Layer 7 of a small transformer language model trained on English Wikipedia (14 layers, counted from 0, width 64).
A neuron's activation on a vector x is GELU(weights . x), where the dot is the dot product.

Input weights of the MLP neurons that the questions are about. A number n stands for n times 0.0072.
n10: 25 -1 22 -8 -10 8 -10 -13 -2 3 3 24 -3 -41 -2 -29 -24 -4 3 -12 -20 -40 22 45 13 -3 -12 17 17 21 14 -68 -13 -47 2 78 41 -9 -27 36 35 -29 35 -25 -8 46 -2 10 -17 -4 -22 20 18 7 -54 -4 -8 42 2 7 -16 -19 -22 5
n16: 60 12 -46 4 -46 -23 -10 -16 -22 -32 67 9 74 48 16 -7 5 26 25 -4 7 -6 7 -6 -16 -29 37 26 24 -15 30 -19 -24 -37 5 -12 -25 -18 15 -27 -12 6 -5 4 -31 -50 -7 43 -22 11 -1 28 -44 8 10 38 12 -20 -31 -9 -13 47 -27 -16
n19: -7 -69 -21 11 -17 -40 7 -26 3 -19 15 11 39 4 -6 1 17 -35 56 13 -24 -36 18 49 48 6 8 -38 -29 -28 14 44 -48 -10 41 -16 -15 9 -31 2 -20 -37 -30 29 17 13 31 -10 38 3 18 -61 2 -63 10 30 25 30 44 17 -36 -9 3 -12
n22: -16 19 -19 44 -3 -16 -15 26 -8 9 28 -50 -8 -9 -14 -15 -4 -19 -31 -13 42 4 -5 29 -37 32 -38 13 35 -10 9 -11 -15 -8 -15 46 3 7 32 36 -3 18 -23 -10 12 8 6 -12 -20 30 14 -7 -48 -65 16 26 -48 -10 17 33 35 -4 38 4
n52: -22 23 -26 -30 -52 -28 31 14 27 -8 -11 20 -16 -3 3 -71 12 -18 -52 5 -19 -32 -2 35 -32 -29 22 -11 37 -12 -1 11 -18 -25 -21 -16 46 15 1 51 -19 25 25 -1 -24 -8 -1 47 20 16 9 3 -3 -19 42 24 -31 81 -13 1 25 -23 12 24
n54: 8 -15 18 -50 48 -10 7 -48 18 -34 11 -11 2 2 10 -13 35 59 -38 -1 34 -42 3 21 -11 30 10 -12 77 0 71 -9 -89 -30 -21 17 -5 9 -45 -14 3 -30 -17 -13 -4 26 -10 -25 43 -21 27 -2 31 22 -40 36 27 34 43 -8 38 -60 -72 1
n63: 38 -52 27 25 33 51 -81 -11 -26 32 -11 -3 -52 -12 -46 22 -30 -16 0 -10 9 36 -14 -24 2 13 -4 50 30 60 -17 -30 -32 21 -38 34 -32 10 28 28 -9 6 14 -33 -45 4 27 -1 -4 33 23 32 -50 0 -34 -45 0 47 -9 18 -40 20 9 -6
n103: -30 13 -16 -14 0 -4 44 -30 -7 -3 -13 -21 -5 -15 14 5 -9 -21 -3 4 -3 -16 21 37 31 -11 5 -5 44 23 -16 -12 -33 3 23 9 22 25 -10 0 -7 -6 11 14 21 -8 59 20 4 -20 36 -8 25 -9 19 -3 -22 -3 -52 -8 -12 9 -2 12
n112: 13 6 10 38 8 -10 21 64 -30 -20 -5 10 -9 42 -23 27 -6 -17 -4 42 -5 -7 -15 -5 -46 -45 16 20 -2 4 -3 55 19 1 8 -1 -3 42 8 31 -43 -9 -35 26 -15 -66 -39 25 28 48 34 -37 30 -39 8 -44 -31 33 25 3 -1 -51 20 -18
n146: -25 -17 20 -12 7 18 32 34 0 28 -24 -31 22 -10 -28 44 -9 -5 35 36 29 11 -17 -66 3 29 25 0 27 12 12 41 60 -12 -39 36 -2 22 -19 16 -40 -17 0 -61 -26 8 -24 -40 -37 5 -26 39 29 -1 -17 -40 -11 -34 42 7 -26 12 5 -40
n161: 44 9 -94 14 -47 16 13 19 17 -15 -31 -30 -21 -12 16 21 -39 -28 52 26 -60 3 -27 -28 -27 -34 5 -2 6 -32 5 2 -22 -7 -10 -16 -8 3 46 1 -12 -29 13 -64 -4 -5 13 57 15 89 -18 59 -9 15 -17 0 21 28 11 52 -5 6 4 22
n179: -5 -27 -17 41 -24 39 -30 29 13 -11 36 -41 -10 14 8 2 18 16 15 -3 21 -17 -39 -26 44 16 24 -4 -38 51 23 -27 2 5 -18 15 -5 34 -1 -1 56 -16 -53 -2 -4 -6 -14 -11 9 -1 -8 48 -23 -36 -64 -14 9 -4 22 6 21 22 -51 10
n189: 10 -20 13 2 21 -7 3 -9 -63 9 8 -6 12 -24 0 -2 56 -60 59 -12 -13 -3 -12 45 36 25 -46 -38 50 7 9 36 -5 -3 -27 -31 61 8 2 -23 -76 -31 22 -57 -1 -8 6 17 -45 37 55 30 27 83 -47 -9 10 -24 66 -27 -50 -7 6 -32

Each question shows a token from some text and the vector x that enters the MLP there. A number n stands for n times 0.045.

" production": 8 38 -47 15 -5 20 11 -26 15 2 -7 -11 23 -26 22 -24 -25 -20 -6 -43 47 42 20 -5 33 26 18 -15 -86 -45 37 -2 1 0 15 -11 -12 16 18 26 -35 7 12 13 -24 -6 -21 -15 12 56 -27 -23 6 21 29 -23 -10 -3 5 -13 -5 -33 8 -8
Which of these neurons fires most? n161

" World": -19 48 -35 13 23 15 28 -2 14 -33 -13 -23 13 -23 1 -9 -2 -7 -21 -67 40 37 -1 13 33 41 42 -2 -38 -62 26 -28 13 -21 6 -3 6 1 2 6 -21 9 5 40 -29 25 -20 -16 6 46 3 -23 3 27 23 -12 -27 -20 -39 -3 -1 -26 8 -5
Which neuron fires most, and how strongly? n22, at about 1.5

" Score": -14 38 -25 43 11 14 2 -5 37 -23 -43 -32 6 -12 -13 -1 4 -30 -8 -53 25 29 -11 -5 37 12 26 -7 -47 -10 36 15 -3 -9 11 10 -13 27 19 27 -11 35 -12 17 -43 -35 -22 -11 3 14 -33 -36 47 49 6 -1 17 8 -19 10 -15 -37 -7 -26
Which neuron fires most, and how strongly? n112, at about 1.8

" to": -14 2 -12 28 8 20 6 -14 -8 -31 -35 -3 -4 -27 25 -22 -11 13 -6 -57 25 22 17 7 43 50 19 -13 -38 -43 45 -16 -15 -11 0 22 5 8 16 29 30 9 2 33 -30 -53 -20 0 -22 22 -23 -25 22 26 37 -26 -20 16 -9 -13 -22 -33 12 -1
Which three neurons fire most, strongest first? n10, n52, n22

"f": -9 32 -56 25 11 23 24 -5 -5 -15 -29 0 0 -25 30 -40 -17 -19 -16 -41 35 31 4 6 27 48 61 -7 -54 -57 12 -24 -16 27 3 2 -3 -1 1 15 -3 18 -5 33 -28 16 -42 -18 10 24 -26 16 20 29 25 -20 4 -25 5 -6 -14 -24 4 -12
Which neuron fires most, and how strongly? n161, at about 0.29

"-": 15 27 -21 7 12 5 24 -34 -15 -21 -30 -10 -13 -21 15 -38 12 -24 12 -49 32 26 25 18 48 41 13 -18 -42 -42 47 -27 -11 1 13 -19 -26 12 15 18 11 1 14 19 -20 7 -23 2 -24 48 -30 -13 32 40 26 -28 7 -3 -3 -22 -28 -17 0 -16
Which of these neurons fires most? n189

"ew": 7 53 -42 9 6 16 39 -15 8 -3 -59 -13 -11 -31 40 -9 -32 -19 -8 -54 43 25 -23 18 48 38 39 1 -42 -42 8 -28 -12 5 33 -11 1 -1 2 32 -8 5 12 11 -33 0 -32 -16 0 21 -14 -4 13 24 26 -25 1 11 -4 7 -21 -25 15 -17
Which of these neurons fires most? n161

" Event": 0 35 -36 42 21 -11 32 -24 23 3 -15 -21 8 -27 32 -12 -9 -28 2 -48 22 38 -19 -8 45 10 45 15 -77 -14 31 -10 10 -16 11 -4 5 10 10 18 -20 -3 -6 24 -49 -27 -33 -16 -3 46 -18 -25 23 37 12 -9 -10 4 -13 18 -20 -14 -6 -20
Which neuron fires most, and how strongly? n161, at about 1.4

"P": -2 18 -48 2 23 -8 40 8 3 3 -46 26 12 -42 11 -23 -3 -8 1 -53 31 26 -1 -9 46 54 27 -4 -44 -29 9 -16 -1 12 20 -9 -12 20 3 18 -5 6 -16 22 -30 -6 -33 -42 -3 35 -18 -7 53 29 21 -12 3 -24 -8 -2 -50 -9 7 -20
Which neuron fires most, and how strongly? n146, at about 2

" |": 7 0 -36 23 27 -7 6 -20 10 -29 -10 -5 1 -31 16 -29 1 15 -19 -46 39 36 -14 -14 31 36 26 0 -56 -36 42 -8 -31 -11 1 11 -24 15 1 31 33 18 33 38 -31 -11 -22 -28 -18 49 -39 0 27 20 3 -22 5 -2 -7 -13 -41 -2 23 -14
Which of these neurons fires most? n179

" may": -1 2 -12 18 14 26 -6 -14 -12 -11 -16 -26 -15 -12 28 -34 -6 31 -2 -63 17 42 34 2 36 50 18 -5 -34 -20 21 -12 10 -11 30 1 -24 2 37 10 6 14 1 22 -42 -50 -24 -18 -28 44 -36 -28 20 28 23 -16 -8 31 -8 -9 -13 -19 -21 -17
Which three neurons fire most, strongest first? n63, n16, n179

"os": -5 31 -55 23 8 2 17 -21 11 -6 -45 -1 5 -8 10 -24 -5 -22 -6 -42 25 32 0 18 40 16 49 -5 -64 -46 12 -24 -17 -7 16 11 3 9 10 23 4 26 14 36 -51 2 -28 -33 -29 52 -18 -6 28 26 31 -34 0 -1 -5 17 -9 -22 2 -12
Which of these neurons fires most? n161

" –": 3 21 -19 18 18 18 1 -29 22 -11 -5 -24 10 -34 11 -21 -8 -14 -20 -34 49 27 -4 -8 46 41 22 -11 -59 -52 37 -10 -23 -2 10 15 -29 3 0 30 19 18 40 42 -45 -24 -43 -17 -21 35 -27 20 24 22 -5 -18 3 5 -10 -2 -21 -13 0 -17
Which of these neurons fires most? n179

" (": -16 -1 -16 1 10 -13 11 -9 7 -27 -16 -29 20 -36 32 -2 -6 -5 -17 -44 29 27 6 -7 53 51 5 -3 -37 -19 43 -32 -9 7 32 -20 -2 -2 6 24 21 7 10 28 -32 -7 -34 -23 -20 43 -17 -11 45 41 12 -28 12 -23 0 8 -21 -30 0 -36
Which of these neurons fires most? n189